Layer 5 of a small transformer language model trained on English Wikipedia (10 layers, counted from 0, width 128).
A neuron's activation on a vector x is SiLU(gate . x) times (in . x), where the dot is the dot product.

Input weights of the MLP neurons that the questions are about. A number n stands for n times 0.0036.
n25 gate: 30 -31 -6 12 24 13 -22 5 78 -13 -41 14 15 -16 -2 -12 10 53 19 37 -17 -94 8 0 5 5 17 20 0 -1 49 42 1 15 -19 5 26 55 -29 22 -28 3 -41 -32 39 -12 -19 -2 31 -5 -4 3 -68 -11 12 13 50 18 12 25 12 18 32 0 15 55 4 38 -47 -82 -21 7 39 -33 -41 -1 -31 -40 8 -26 -8 -26 -29 3 22 -54 34 -9 28 34 24 1 -27 -17 -5 24 20 -19 26 14 5 19 -25 10 -3 40 8 23 11 8 -3 39 10 1 -11 -39 -9 1 44 14 24 -46 13 -13 -4 -19 -30 -20
n28 gate: -25 43 2 -31 -13 14 38 8 9 33 -14 -23 -2 2 19 24 -7 52 10 -14 -25 10 -42 29 29 3 -30 -2 -5 -29 15 -18 32 -42 -5 -35 -36 -12 3 -27 16 -5 7 -7 21 27 -34 -26 29 -28 -13 18 -19 -5 -19 41 2 -26 -33 -19 -38 0 -8 16 -54 4 13 -4 -4 -12 8 -8 -44 8 -2 11 10 38 -5 -16 13 57 15 -1 -16 -5 -26 43 8 2 -1 -26 -16 -48 38 -16 -11 7 -21 -25 -86 20 -4 -8 25 -3 17 18 71 -4 -18 -61 8 -37 23 3 -18 20 -14 -13 -14 19 -18 -37 -47 41 16 -67
n68 gate: 11 -7 -5 23 -5 2 24 -13 13 46 -45 -1 22 10 4 24 -13 4 14 -1 7 14 -19 -21 -1 -6 48 24 10 7 25 -17 24 -19 32 28 2 -6 -17 -1 21 6 -22 1 -44 -51 -5 -2 16 -9 36 -8 7 -4 -26 -28 6 25 9 -14 -9 -10 29 -6 -42 47 2 -29 -2 -9 0 13 -12 5 -33 21 1 -16 2 -27 -28 -26 -23 5 -18 20 26 13 26 11 8 36 28 34 -55 30 11 -17 18 18 9 34 27 10 -10 15 -27 6 5 3 -15 13 21 31 -22 -12 18 2 8 35 -31 18 12 3 42 -4 11 -11
n96 gate: 5 49 -15 2 -38 -29 -15 23 -14 -22 49 3 -6 -11 35 18 -13 27 42 0 -25 7 16 -1 -8 -6 -28 -28 21 2 -22 3 -53 3 -40 8 25 -10 5 11 -5 -46 -35 10 30 -69 51 2 1 12 6 -10 52 -4 13 41 -4 12 -4 37 -6 5 -32 2 -42 14 -32 -22 -10 24 48 11 -28 -25 35 -35 -41 -35 -23 10 22 13 -5 21 -3 -26 4 27 15 35 41 29 -4 44 38 42 1 -18 -9 12 -27 4 13 -20 5 25 -12 -18 11 -29 23 28 21 -6 -13 1 -12 40 21 -21 -27 -4 18 14 -13 -2 -36 16
n134 gate: -39 -4 -23 -19 -12 -26 -28 9 -9 -35 -22 -14 33 2 -11 35 -56 -10 15 -1 -20 -16 -13 15 56 18 -10 -39 -28 -17 -21 -41 -9 -8 -14 -45 -4 -39 -22 -25 -1 -15 6 -10 -7 25 20 -38 62 -26 -8 4 14 -16 -1 -6 6 19 -34 8 -4 8 -8 -20 7 -10 -6 52 18 33 19 8 60 0 16 -41 -48 29 -8 -50 -15 -10 -21 1 29 -12 8 1 2 35 12 -7 6 -15 27 -27 -12 -42 7 51 3 -5 1 20 9 10 -24 -5 25 -6 2 -1 8 13 4 6 13 5 4 -6 4 2 -49 -16 -13 6 -37 34
n248 gate: 36 22 -17 -12 17 7 -5 39 9 -3 -6 -26 -32 -11 -70 -25 1 -31 2 -37 -29 -32 -15 16 3 37 -24 -5 2 -2 -10 -27 -17 -22 16 36 -16 -50 23 -41 2 -21 27 -8 -12 6 -2 1 23 -31 8 -39 17 14 24 -10 15 11 12 5 -30 -4 -33 29 -25 11 51 -13 -11 -1 9 9 -32 1 29 -10 -65 16 8 -7 1 29 -35 -19 44 -31 -5 19 6 -7 -26 -18 -33 -19 -7 9 -45 52 8 10 -10 -10 -38 -4 -23 33 -20 10 14 -18 -17 -44 64 -19 50 -28 -18 12 18 -17 34 10 -23 -62 -22 11 -4 6
n266 gate: 0 10 -20 -5 18 10 -9 30 5 -4 1 -29 3 -16 -12 28 -3 -2 -22 29 36 4 36 23 41 -1 54 43 2 -26 -34 -17 -19 -25 -17 8 25 -25 12 6 -8 21 -25 8 -9 -18 -25 7 39 -5 -11 -21 13 -18 -25 -1 19 9 -17 16 28 -7 11 -1 3 3 42 -20 33 -1 -77 17 11 -23 -20 17 -15 -1 16 -24 -25 -24 -8 2 43 -10 19 1 27 -54 3 17 33 -4 -19 -14 -24 -47 -5 -7 -11 21 28 16 -19 27 11 -17 11 -15 -3 -11 14 -7 -4 6 24 -19 1 24 0 -22 -19 0 -6 1 33 -8
n268 gate: -12 0 27 -21 19 -16 -19 -27 -4 -43 -33 -27 -5 26 -56 -10 -2 -58 -5 -60 -5 13 -4 -18 7 6 -23 -19 -17 -13 -10 -4 36 -14 -3 -41 -25 -27 6 -31 10 -20 19 -12 -44 40 -14 -16 -24 -43 -14 -9 -14 13 31 38 -8 -1 1 18 10 -46 35 -24 -8 -41 -9 -22 12 5 -15 -13 -21 23 -12 -5 -34 16 1 -16 14 27 18 34 34 12 7 -1 -5 2 -6 1 -23 -12 18 -13 14 17 -14 0 12 -16 0 -36 -1 21 -17 -44 -19 -48 0 -13 10 5 -31 17 -5 12 32 -5 3 -5 -9 -36 10 -42 -9 20
n294 gate: -18 -25 3 -60 -17 -9 -45 -10 -24 0 2 -25 -40 -27 23 -10 44 2 -32 -10 -27 11 21 -2 -16 -10 20 26 1 -44 17 13 -27 -10 -14 19 -27 -5 -14 -3 -4 8 -13 31 -43 8 21 17 2 -19 -35 -15 30 -10 -7 20 -1 10 -2 19 18 -32 27 -3 39 4 7 13 14 39 -23 38 36 22 -17 6 18 -7 -16 -5 -28 -5 -26 -1 -15 -4 15 -16 15 -7 -7 32 8 -28 -12 32 8 27 -13 -3 11 -11 -32 6 -16 -10 -17 -14 -9 -5 1 10 -17 -9 -16 5 31 -30 40 17 1 2 18 6 -55 12 4 1
n25 in: 23 1 -9 17 6 -26 -14 21 27 -32 -17 17 -12 12 3 -19 21 36 -21 2 -22 -72 22 -29 -5 6 6 13 -4 -5 21 35 30 18 -41 -43 31 43 8 8 -28 4 -26 2 1 4 -22 8 -14 18 -2 36 -38 -5 25 2 23 -11 -6 13 24 0 -4 -24 33 42 -20 17 -42 -41 1 -37 -11 -20 -18 -40 4 -28 25 -11 7 -31 -2 -12 -13 -33 47 31 6 19 28 -10 -29 -1 0 -1 16 12 12 9 18 -10 -27 16 -58 7 -3 12 12 13 8 24 -3 23 -29 7 -23 -23 33 28 -3 -65 -6 -38 35 -60 -32 8
n28 in: 13 -14 47 19 -29 50 -8 -24 -13 43 29 -14 -35 -10 44 55 15 3 17 6 -6 2 -14 -31 -13 -28 -37 -32 17 -10 -16 9 -28 20 -59 -25 -22 -10 53 -18 -7 23 -7 18 -7 21 -39 -23 -20 14 6 28 -18 -21 -27 -12 -5 9 -20 10 67 3 4 -17 9 -41 -19 -6 -3 -12 -7 -26 -11 9 -11 -37 31 -15 -17 27 -6 -36 -43 20 -24 4 3 -21 -21 12 17 13 -39 1 -17 -36 -10 28 -27 -38 -37 -26 15 18 18 28 40 25 -8 28 -32 5 -27 7 -60 -37 -16 19 9 0 -2 24 -12 -26 5 10 -18 2
n68 in: 23 0 -19 34 -1 -5 13 33 2 -4 -14 9 -17 12 29 -13 -35 -17 18 -55 10 -4 -32 4 7 -2 35 -10 8 12 19 -20 6 15 32 -10 -31 0 -42 16 -19 33 2 -49 -6 -2 3 9 -8 -27 26 22 -23 7 6 -11 16 -4 -29 -41 7 -6 -30 4 5 -13 8 -15 2 7 5 5 18 -5 -19 8 -18 32 -33 -16 -15 27 23 -40 -1 18 13 -5 -10 -13 -47 14 20 17 -41 26 3 2 2 33 -12 3 3 -8 3 3 -38 7 -24 27 -1 -9 -9 9 -18 -1 -27 12 -7 31 -32 -12 -5 2 15 -9 9 -1
n96 in: 0 20 20 31 26 -22 -3 -24 12 -18 -9 46 59 -27 -23 26 16 22 14 -28 -4 -4 -25 -9 -7 -15 28 5 -29 -28 8 -45 -21 11 31 -17 17 3 -17 29 22 6 -4 -4 13 -25 -22 24 7 -11 -5 19 29 41 -21 -15 45 -2 17 -28 -44 -3 25 17 47 22 -15 -1 -6 7 -6 2 6 -7 8 -3 25 12 -3 -2 19 -16 -36 -38 -30 34 27 -17 14 0 -37 -41 22 26 -60 5 6 -5 9 47 13 -5 10 36 -5 0 -8 23 -6 -16 -8 -7 -25 58 10 -10 33 -11 19 14 8 -11 4 32 -11 -8 -38 -6
n134 in: -14 43 -37 19 5 4 8 20 -24 1 -11 27 1 -30 -10 17 -10 -28 29 57 -13 1 -6 -3 24 41 -6 -3 11 -28 1 -19 -9 -22 0 -50 42 9 -3 -25 -25 19 18 -1 32 1 -3 -32 1 26 -15 19 13 15 -19 12 -25 -25 -32 -31 -6 29 -15 -11 29 -17 -4 44 -23 -1 15 -54 38 -7 -16 15 19 -16 -15 -11 20 -21 -8 0 1 -49 6 13 -17 5 6 31 8 2 12 -25 -5 -25 8 -24 22 17 -5 27 15 -7 -21 17 -14 -2 -13 6 -12 17 -22 9 -4 -1 0 25 -34 -6 -15 -7 7 7 -24 12
n248 in: 44 1 15 -9 -5 4 -7 -4 -4 21 15 -73 15 4 -16 -9 31 -14 -22 33 -9 -42 -3 1 -2 4 -28 -13 45 -1 -11 3 14 7 -18 -1 -11 19 -9 -44 -29 -16 17 -30 -30 1 -43 -14 32 11 30 -12 0 51 19 4 -11 -1 4 -26 -10 25 -15 -3 -19 16 12 -30 -9 -36 21 32 -36 -37 1 13 -30 -6 -29 -29 36 -4 -2 1 19 -33 -26 12 -18 6 -31 -2 -33 9 22 17 -27 6 23 47 22 -48 3 6 -13 16 9 33 -26 5 6 -39 12 15 45 -30 -29 -9 6 33 -21 -5 -6 -20 49 -19 39 3
n266 in: -2 -7 5 19 0 -14 -25 59 -13 -17 -13 9 15 -43 12 16 -8 -26 -33 10 26 -1 14 -5 10 -7 48 19 -22 -4 -22 -19 -2 -12 -8 -23 -18 -9 15 18 -19 17 -2 -20 -2 10 -38 18 7 9 1 -2 23 -6 -5 -15 -7 -4 -31 3 36 7 -11 -13 36 -7 31 -22 -4 7 -23 7 11 17 -13 -19 11 10 4 -5 -15 22 -1 -9 18 -6 7 12 3 -48 -13 -9 49 6 10 -15 -10 -20 -16 -9 19 -18 -4 -18 -53 2 4 5 -13 3 -12 -17 11 -8 8 37 9 -28 -22 -7 -7 -20 -40 27 -24 -38 15 6
n268 in: -13 -1 -24 1 36 12 -21 51 -41 17 39 -11 -8 25 0 26 -19 15 -7 -20 -5 -26 10 11 6 5 12 -25 26 19 -8 9 -9 13 34 0 -21 3 17 -7 47 5 12 15 -4 6 11 -11 -7 -57 24 -11 -7 40 -27 -9 15 -15 12 -19 2 15 -3 -9 -28 6 -18 -12 -1 11 38 65 -48 -17 37 -27 30 -10 5 -3 -10 -1 -37 18 24 9 -7 -5 17 3 34 -13 -3 33 9 -4 -18 10 -29 14 29 22 0 -2 36 -20 -11 -22 -16 35 26 53 -7 -54 8 7 -8 -20 -18 23 18 33 22 48 -23 -3 5 5
n294 in: -20 -24 -26 3 -14 0 0 27 -3 -13 -4 -37 18 -18 2 -30 23 23 6 -14 -13 4 -4 24 -13 -11 -18 -1 -34 21 5 -4 -23 41 -22 -19 -38 -30 -15 45 -43 -20 20 -45 -14 4 42 -10 20 14 -17 -17 -19 0 -6 4 4 6 -16 13 29 41 -6 8 22 -6 -38 -23 8 -10 -11 4 1 -9 -12 4 -6 -10 -19 -28 -8 8 21 -32 -10 -22 -3 -16 11 -26 1 2 25 -34 7 -25 -32 28 24 -12 -22 -13 4 -7 9 -37 -8 1 -26 -19 -7 -23 19 17 13 -20 -19 -13 23 3 23 18 15 8 -38 15 20 2

Each question shows a token from some text and the vector x that enters the MLP there. A number n stands for n times 0.045.

"n": -15 0 4 12 -16 18 -15 -3 -18 -2 16 -17 -11 16 -2 13 11 2 0 -41 -4 -14 1 3 3 -12 2 -41 -20 5 -11 15 23 20 -16 7 9 -4 0 8 20 -10 -5 -33 16 -17 17 2 4 -14 -9 -10 25 25 -8 2 -1 -11 6 6 5 -8 -6 -3 0 -3 -27 -2 -25 13 17 -4 -1 7 17 -13 7 23 8 10 21 11 6 3 -11 6 2 6 -1 1 -2 -8 11 12 17 2 -14 -11 13 12 10 -13 16 -9 21 13 -15 -18 -16 5 -9 -3 -1 0 0 6 -18 -5 -31 -4 25 -7 16 0 27 0 -33 9
Which neuron lights up most? n268

"ers": 10 -4 14 26 8 1 -18 -13 11 3 10 11 6 22 5 -2 4 11 1 -49 -6 -3 -13 -4 -18 -6 3 -32 -19 9 0 6 12 12 -9 -6 -8 -1 -13 -8 17 0 5 6 10 -1 -3 1 15 1 -12 44 -7 -5 -4 -8 11 -17 -11 -12 5 8 -16 -4 -7 2 -11 9 -14 -7 4 8 -7 16 21 16 -2 12 12 10 -6 -12 1 -7 3 5 1 19 6 9 13 -6 19 1 17 -9 -12 14 12 -11 -4 -13 11 -3 1 21 -35 -6 -24 15 -2 22 1 8 8 5 -51 -19 -11 -12 4 -18 2 4 22 8 -10 -22
The most active neuron and its activation: n266, at about 0.12

"000": -13 -18 17 -7 3 10 -8 0 9 4 -3 -6 4 -1 16 2 0 -8 -10 -31 -8 10 2 -28 -19 0 0 -8 -6 -10 -13 -31 -15 7 -23 6 18 -12 -15 -11 -5 2 4 0 17 5 4 -9 -3 -1 15 10 -1 5 2 -3 12 -1 -6 10 26 10 -9 -11 14 -8 8 0 -16 8 39 -7 25 2 -4 16 13 10 6 25 1 -19 -3 -8 4 -29 24 8 -19 -15 -20 6 0 8 -8 -2 -10 -7 -5 12 -6 9 -13 -2 -21 11 22 4 2 28 -33 15 -32 -5 -10 13 -26 -26 -9 -8 18 5 13 22 -14 7 -24 3
The most active neuron and its activation: n248, at about 0.16

" horse": -4 -1 -7 2 -5 15 -6 3 5 5 -8 -2 -1 2 16 7 -7 -20 -8 -5 4 -2 4 -16 -15 1 32 20 2 9 -20 -15 -6 19 -3 -1 -10 3 11 5 1 19 7 -20 31 2 -12 26 7 10 -3 17 7 1 -2 -3 -18 -3 -4 15 21 -4 14 -13 -25 -24 -16 -6 -21 14 -7 6 -3 6 3 -12 5 24 -15 -4 2 3 13 -10 10 25 7 5 -30 15 17 -3 3 17 15 -13 -11 -5 -20 25 6 12 40 -12 -4 15 -6 4 -26 -16 -2 -12 3 9 -13 2 -39 -21 -15 -24 -3 -4 -17 -17 -7 -10 -7 3
The most active neuron and its activation: n266, at about 0.2

"58": 7 22 14 7 -8 -17 -4 8 -13 -5 -5 12 -16 4 14 14 -7 5 15 -26 -13 3 9 -17 -13 12 -2 3 -19 -10 -26 -3 3 -4 -6 -3 -3 -6 12 -10 -18 -14 -11 -13 7 -6 13 8 -15 6 16 -8 -9 10 5 6 15 -7 12 5 21 -6 0 3 12 7 8 4 -19 -5 36 -6 18 -5 35 0 25 31 5 -9 -5 -20 -1 19 21 10 15 1 -7 -6 -9 -6 -5 22 -17 28 -16 -4 -2 -11 -15 10 6 9 -6 -5 -5 -12 -14 28 -26 7 -33 16 -5 11 -20 -16 -11 -11 16 -4 0 12 -16 -17 -17 -9
Which two neurons fire most, strongest first? n96, n248

" st": 14 -3 3 -7 -12 1 1 -17 -36 10 -7 31 -14 -15 22 4 14 -13 -1 -16 2 -7 -38 -10 3 16 -3 25 -13 4 -10 1 2 -4 8 -4 -3 11 5 21 7 18 -14 -21 17 0 0 -1 22 29 -8 -1 -17 13 -2 -41 -6 11 12 -35 -8 2 -20 0 5 -5 3 14 -2 13 -1 -9 13 -18 -28 -15 11 -10 -21 0 -6 13 -3 -8 4 46 -5 -2 -2 -4 -12 -25 9 18 5 -8 0 2 -7 6 3 -12 18 -54 -13 -15 -16 15 9 3 -4 0 -28 6 -10 8 -15 -24 -17 -1 -2 14 -5 -9 13 -4 -2 8
Which neuron lights up most? n68

" won": -21 5 7 -1 -11 -15 11 18 24 14 0 31 6 4 28 18 -14 -18 11 13 -4 -12 8 16 -7 -23 11 -8 -18 8 -14 4 13 5 -6 -3 21 -1 -2 -2 12 3 17 -3 31 22 18 5 -15 22 25 18 1 2 -11 -9 3 -1 -10 -23 2 -13 11 -15 4 -16 -9 -11 1 -1 32 10 21 -8 10 8 4 26 -13 -17 11 11 3 -6 3 -1 7 -1 -22 -8 27 1 1 19 16 -7 11 9 3 16 -7 7 -26 -24 -11 -24 17 -8 -4 -4 3 2 -19 -11 -3 -3 -28 -2 -23 -31 -7 -11 7 17 -7 -17 -5 18
The most active neuron and its activation: n248, at about 0.24

" will": 19 -10 8 7 3 3 1 -18 -2 18 -24 16 19 4 -1 -4 -29 13 -4 -27 -2 10 -37 -5 -7 -21 4 19 -8 10 20 -4 -1 10 3 -18 -13 18 20 -4 15 7 9 -17 19 5 -1 9 -1 3 8 16 -5 -3 3 -16 6 8 -16 4 19 -18 -13 -6 -24 -6 6 -25 -12 6 27 -4 7 11 1 -17 10 -7 0 -36 17 11 4 12 3 30 -5 -4 -16 0 -1 -10 -9 -5 -19 4 -6 9 -6 23 12 -12 -3 11 18 3 -16 -27 8 13 -4 16 -11 11 -6 12 -38 -1 -4 -26 35 -10 8 18 -4 -7 17 8
Which three neurons fire most, strongest first? n68, n268, n248

",": -3 1 -1 -7 -6 6 -6 -1 -7 7 -6 -4 7 -5 6 -13 9 1 13 2 -3 0 1 8 1 -3 0 10 4 -1 4 14 7 -8 10 -12 -6 2 8 2 0 -6 8 -6 32 20 5 3 25 14 7 9 0 11 -2 -14 4 6 8 -6 7 19 1 4 0 -4 -1 9 -45 -4 66 0 3 3 2 0 -1 2 -5 -3 7 -2 -4 0 -1 -18 7 -3 -12 1 -1 -5 3 5 -1 -2 3 -3 7 15 -5 -29 -9 15 2 -3 2 10 3 27 1 0 9 -8 8 -1 -37 -2 -12 -1 -13 -5 2 4 7 8 12 -15
Which three neurons fire most, strongest first? n25, n248, n134

" he": -10 24 -1 -27 -3 38 -5 15 -3 32 -2 1 -3 3 -2 19 -18 -13 4 9 3 -5 -10 -1 2 -9 -17 14 6 12 6 26 5 4 9 -5 -19 36 12 -4 -8 -15 4 5 6 16 15 -1 -26 19 11 2 13 18 -1 9 -14 7 -10 -21 27 -13 -34 7 14 -6 -29 8 5 8 -8 6 -7 8 1 16 4 40 -21 -3 -5 21 -5 10 -15 -36 12 -3 -19 -2 -13 -16 8 7 13 -9 4 5 8 -14 24 -20 11 1 -2 -6 6 -17 28 4 -15 32 -6 -21 -3 0 -20 -7 -8 -17 5 -7 14 -16 -30 -4 15 2
Which neuron lights up most? n28

" the": 7 -13 -4 -21 -7 6 6 0 -3 4 -12 -11 6 6 0 1 8 5 11 4 16 0 -18 1 -8 2 -5 -2 0 3 -6 2 -10 -3 -5 -10 -4 -2 -3 -4 -3 6 11 5 -6 16 2 -4 -9 7 -4 -4 -7 -8 19 -9 -1 -11 -12 -6 21 13 -9 9 17 3 1 -12 6 -1 93 -6 -2 -3 0 -5 -6 2 1 -4 2 -1 -5 -2 -1 1 8 -3 -21 -1 -3 -12 -7 -4 1 -9 6 -8 8 6 1 -1 10 13 8 -4 -3 0 -13 4 -2 -15 8 3 10 -10 -18 -4 -1 -3 9 -7 -9 5 15 9 -9 -1
Which three neurons fire most, strongest first? n248, n134, n266

" and": -17 5 2 -13 -4 11 3 -2 -6 -9 -19 0 -1 16 -11 3 0 -2 8 1 -8 21 10 -24 14 1 -5 21 18 -2 15 -7 22 17 -1 -8 11 15 30 17 12 -10 7 5 30 -4 5 11 -18 15 -17 6 5 3 -1 -1 5 -13 4 1 -3 0 -14 15 12 -16 5 1 -20 5 57 -14 -7 8 2 17 -8 26 3 -31 4 11 27 5 3 -16 -24 9 -10 1 1 -17 21 -3 0 -1 9 -7 -5 -10 0 -24 -2 20 -18 -9 12 -2 -4 2 6 18 -7 -5 5 15 -21 13 18 18 -9 -6 -11 -2 10 -1 14 -6
The most active neuron and its activation: n294, at about 0.09

"S": 35 7 0 7 -25 -1 -5 13 -9 6 17 36 -10 -2 -28 -18 6 -5 12 -1 2 28 -17 -8 -6 -14 -3 -2 0 22 -14 1 -27 14 12 13 2 18 -20 4 -19 -16 -10 11 9 20 -16 12 -10 8 -8 -3 -24 5 -7 -10 -4 4 16 -41 12 10 -13 -13 21 -18 -5 8 -9 12 10 -21 12 -4 -1 14 19 11 2 20 16 7 -2 -16 1 23 -15 8 -12 -1 -5 -19 -9 -4 -4 22 -5 26 10 7 -12 10 21 8 -6 -19 -1 5 -5 -6 3 -2 -4 -14 21 17 -27 -23 -16 16 -11 -13 -6 -28 2 9 14 20
Which neuron lights up most? n268

"s": 20 11 1 29 -1 6 4 -12 -4 -7 9 15 -7 3 -1 -6 12 2 8 -18 -11 8 -31 -7 -19 -11 -16 -23 -12 11 10 21 1 24 -3 -16 19 4 -13 -3 -4 7 -10 -8 34 8 8 5 1 19 0 27 3 23 -3 8 -8 12 -9 14 -7 -15 -25 -11 4 -7 -8 8 -16 -6 23 2 6 5 7 8 12 8 5 36 9 -15 5 -28 3 5 4 -3 -3 18 -9 -17 3 11 13 10 -5 2 4 -7 -18 -13 9 -10 16 21 -16 -20 -12 25 3 23 20 16 11 3 -36 -6 -18 6 10 -5 -3 -11 -4 -22 -30 -3
Which neuron lights up most? n96

" position": -7 36 17 -16 28 -5 -4 0 2 28 -24 28 -7 -8 -5 4 3 -7 -7 18 -11 2 -23 9 20 23 -16 13 -1 14 -1 -17 24 6 -25 -5 7 -7 -16 5 13 10 4 -5 -9 11 -7 -2 7 9 -7 1 17 18 -9 4 -16 3 -2 -8 23 5 -14 -3 -1 -26 4 -20 -20 1 19 3 -5 -3 -19 4 3 -7 10 -8 -11 -12 29 24 -11 19 -1 2 -14 8 13 -3 -2 5 1 18 -10 -14 18 -7 15 -24 5 3 8 8 -20 14 -11 10 -15 -8 -11 -13 -17 3 -32 -23 -19 -18 -10 -14 -7 2 -8 -24 -16 2
Which neuron lights up most? n294

"in": -6 4 -8 21 -5 4 -3 -33 -16 -18 6 -17 4 -1 -2 19 20 15 28 2 -12 5 -4 -8 7 -2 -16 -11 -6 -1 -2 -2 -5 17 -18 25 5 8 -2 -1 4 -8 10 11 23 -7 -14 18 8 26 12 24 26 19 -15 11 -14 -3 -10 22 -13 -6 -33 -4 6 17 -38 5 -21 -8 -6 -31 17 2 14 -15 16 -26 -4 -3 -9 2 -25 15 -5 0 26 11 -7 6 2 -16 3 24 5 -8 -4 2 15 -9 -15 18 13 13 0 1 -12 7 -20 -3 7 21 10 -1 -2 -10 -26 3 -4 25 -6 -2 8 -2 39 -4 -15 0
Which three neurons fire most, strongest first? n96, n25, n266

" Office": 14 -3 -1 8 9 -3 -6 -15 3 9 -8 1 -17 -9 2 20 1 -10 -17 4 -4 1 -12 -9 -8 -3 -14 -2 0 19 15 -28 21 7 -27 -15 -6 0 -10 -3 -12 -35 -1 -22 -2 5 2 -20 13 11 16 -18 9 7 -13 -12 -3 -9 4 12 -3 -26 -14 -10 -11 -5 -5 -9 -32 14 29 7 -7 15 -14 16 2 -1 -5 9 -5 -13 18 1 -11 8 6 -18 -15 20 -5 -14 3 -6 0 -26 -2 3 1 5 9 7 17 2 -1 13 -6 -17 -25 -2 12 -14 -12 9 -7 -22 -40 -15 4 -13 22 -16 -17 12 4 -2 -9 9
Which neuron lights up most? n266

"ven": -9 21 12 17 -11 -6 6 2 13 -10 16 8 23 -7 -4 13 -2 10 9 -3 18 4 -25 -13 15 9 -6 -9 -31 10 -20 -37 -1 6 -2 12 19 -10 -7 0 -5 -19 5 -12 33 2 5 7 4 3 4 37 13 -10 9 4 -3 -7 -4 -26 37 23 -17 -6 34 -10 5 2 -9 -30 -1 15 -1 -26 7 -6 -3 -2 -10 -21 4 -9 55 -4 8 8 7 -16 -6 1 24 12 29 -1 -18 3 6 -9 -20 3 8 11 2 24 2 -16 6 8 -17 -2 11 17 11 11 -1 -4 -24 -6 16 6 7 -15 8 -5 40 17 -5 -3
Which two neurons fire most, strongest first? n134, n96

"f": -21 -14 -16 32 -19 2 -2 0 -8 -33 1 9 -13 -7 -21 -14 -5 1 -12 -2 -15 5 -8 9 -9 -21 5 -12 11 16 -10 -5 4 3 -14 9 17 -12 13 -4 -18 -31 11 13 24 5 -9 6 23 17 10 16 4 -3 -28 -21 -11 -14 -6 -6 16 6 -16 -10 13 -21 12 -19 -3 1 0 -6 -10 -27 -19 -21 2 12 2 3 31 -3 -6 18 3 10 4 12 -5 -3 6 0 -6 -3 -15 -1 10 -11 5 4 17 -6 9 -26 -8 6 -23 -2 5 0 17 19 4 11 -11 10 -37 4 -2 -14 14 0 -3 -28 32 2 -4 27
Which neuron lights up most? n134

" Ju": 1 14 0 27 23 3 -6 -3 -18 -6 20 -2 -8 -9 14 -28 18 -1 -3 -25 26 -23 -15 -5 -5 -24 -10 -31 -9 -9 -4 5 -13 -6 4 11 -15 5 8 16 -11 12 7 -5 -8 4 2 7 18 -2 4 -11 -6 13 -7 -31 14 18 -6 -9 -5 -9 -21 5 -13 -17 -5 8 5 3 16 4 8 -8 8 22 0 10 1 -6 19 9 27 13 -9 37 17 -24 -9 10 -12 -28 5 -1 -2 -6 10 15 -5 -4 -16 1 32 12 -16 -27 -5 21 -22 -12 -1 -5 -3 -9 29 2 -9 -4 -7 9 -14 -16 -8 14 -14 15 20 16
Which neuron lights up most? n25

" Lane": 22 -8 -11 -17 -4 1 -18 13 -24 24 15 -3 8 13 -6 37 -8 2 2 -20 -8 1 -3 -16 2 -6 -24 7 -2 -4 -3 -15 16 7 -7 2 -8 -3 25 16 0 15 -14 20 17 0 -24 8 -7 -9 24 2 28 6 -6 -39 -6 -7 -13 -10 -6 -12 6 -13 21 -7 -25 -10 -18 -12 -14 4 -9 14 12 -7 3 7 -7 -5 -3 -11 25 35 -17 9 -6 12 -14 -2 -16 -1 -1 2 -9 -25 2 -13 4 -1 -12 2 27 11 -17 9 17 -9 25 11 10 -5 -7 2 -15 -14 -30 -35 -18 -23 -5 7 -6 6 7 -3 -23 25
Which neuron lights up most? n294

" group": 5 5 -16 -9 15 1 0 13 6 5 -13 -2 -16 20 -5 -5 -12 -8 -22 12 -5 -10 -20 14 -2 3 -23 3 -28 17 13 -26 23 10 -18 -27 0 -2 -4 -17 -13 -9 -6 3 7 -3 17 22 10 0 13 12 8 -8 -5 -1 5 -16 -10 -7 11 -1 2 -6 -13 -9 -6 -9 -12 23 20 9 -3 -28 -5 10 20 7 30 -3 12 8 15 -10 1 1 14 -15 -4 -7 5 -5 -6 8 -1 2 -1 9 2 20 -6 3 22 -17 -5 27 -14 -2 -9 8 -3 11 -6 -1 -38 14 -44 -42 29 -20 -5 23 -13 -7 -3 -26 -5 0
Which two neurons fire most, strongest first? n268, n134

" completely": 17 26 -7 -10 5 3 -3 -6 -26 4 6 13 6 -11 15 12 0 -17 -7 -4 -13 -16 -23 5 -22 -10 -2 4 -3 -10 -9 -18 4 9 2 -4 -3 7 -8 -5 25 -3 -2 -23 0 30 15 7 -16 22 8 -21 -16 -4 16 6 -17 -18 -4 -5 -25 -5 -10 -7 -6 8 9 9 12 15 25 -28 -7 -7 -3 -4 1 15 2 2 -6 6 3 1 -12 -5 -14 14 -7 14 -18 0 5 -2 -8 3 -5 14 -19 -13 5 35 3 5 12 29 13 -16 2 24 7 -7 -15 20 -1 23 -48 5 -18 -15 3 -11 19 6 -18 -19 -19 2
The most active neuron and its activation: n294, at about 0.16

"boy": 17 -7 10 27 -3 -16 -13 3 -2 1 4 -5 -1 10 17 13 1 20 13 -9 6 -6 6 9 -3 -16 -3 -7 2 4 -21 -13 19 11 1 -13 -3 4 -20 9 -9 7 -7 -1 21 -6 -14 8 0 10 9 13 -6 7 -22 0 13 -7 -16 6 -8 -5 -4 -18 -22 -10 -16 9 -18 -12 4 2 -5 12 27 0 4 -1 13 11 -2 -25 -9 -17 -7 -9 26 -3 -21 -18 -13 -13 36 21 -1 -19 -6 -33 -10 -3 6 -14 52 -12 0 21 -7 2 -10 11 6 20 25 2 -15 5 -23 -11 -14 -5 -2 -1 5 2 15 -23 -12 2
Which neuron lights up most? n96

" win": 26 16 19 11 19 -14 6 10 24 -6 -11 14 8 -9 18 -6 -20 -15 -4 10 -6 -3 -6 4 0 -15 -13 -9 -17 6 4 -23 23 -10 -8 -5 -1 3 6 10 -12 -4 7 -14 12 -4 24 16 -10 -6 22 1 -19 -27 7 13 -27 -4 -12 -13 14 9 9 -17 -12 -7 -19 -4 -17 13 2 29 -11 -11 8 -5 12 18 -8 -6 -8 2 22 -8 -1 13 -17 8 -20 13 36 -19 2 3 1 -22 -11 4 -9 -5 -6 -1 24 -24 -25 -17 0 -10 -14 -12 1 -27 -25 -8 17 -2 -40 -6 -8 -9 3 -15 -7 -5 -24 12 -3 17
Which neuron lights up most? n248

"\n\n": -12 -3 25 -19 1 -2 2 4 5 3 -14 -3 -13 1 10 -15 -7 -5 8 22 -7 -8 14 -8 -9 14 6 -2 7 -3 8 2 -26 -9 9 -21 -5 -13 1 5 -6 1 6 10 26 20 -26 17 -5 0 12 32 52 2 6 -9 19 3 2 -16 15 10 -13 15 13 -10 -2 9 0 -1 52 -17 -28 0 2 -1 10 -15 3 -10 11 3 -6 -4 -11 24 -3 17 -7 -2 -2 -1 -11 1 -9 -2 -11 10 9 6 -14 7 -11 8 -2 -7 -6 14 -6 -14 -9 -15 -1 8 3 28 -24 -11 -2 -2 17 -3 11 0 -8 -1 27 4
Which two neurons fire most, strongest first? n28, n248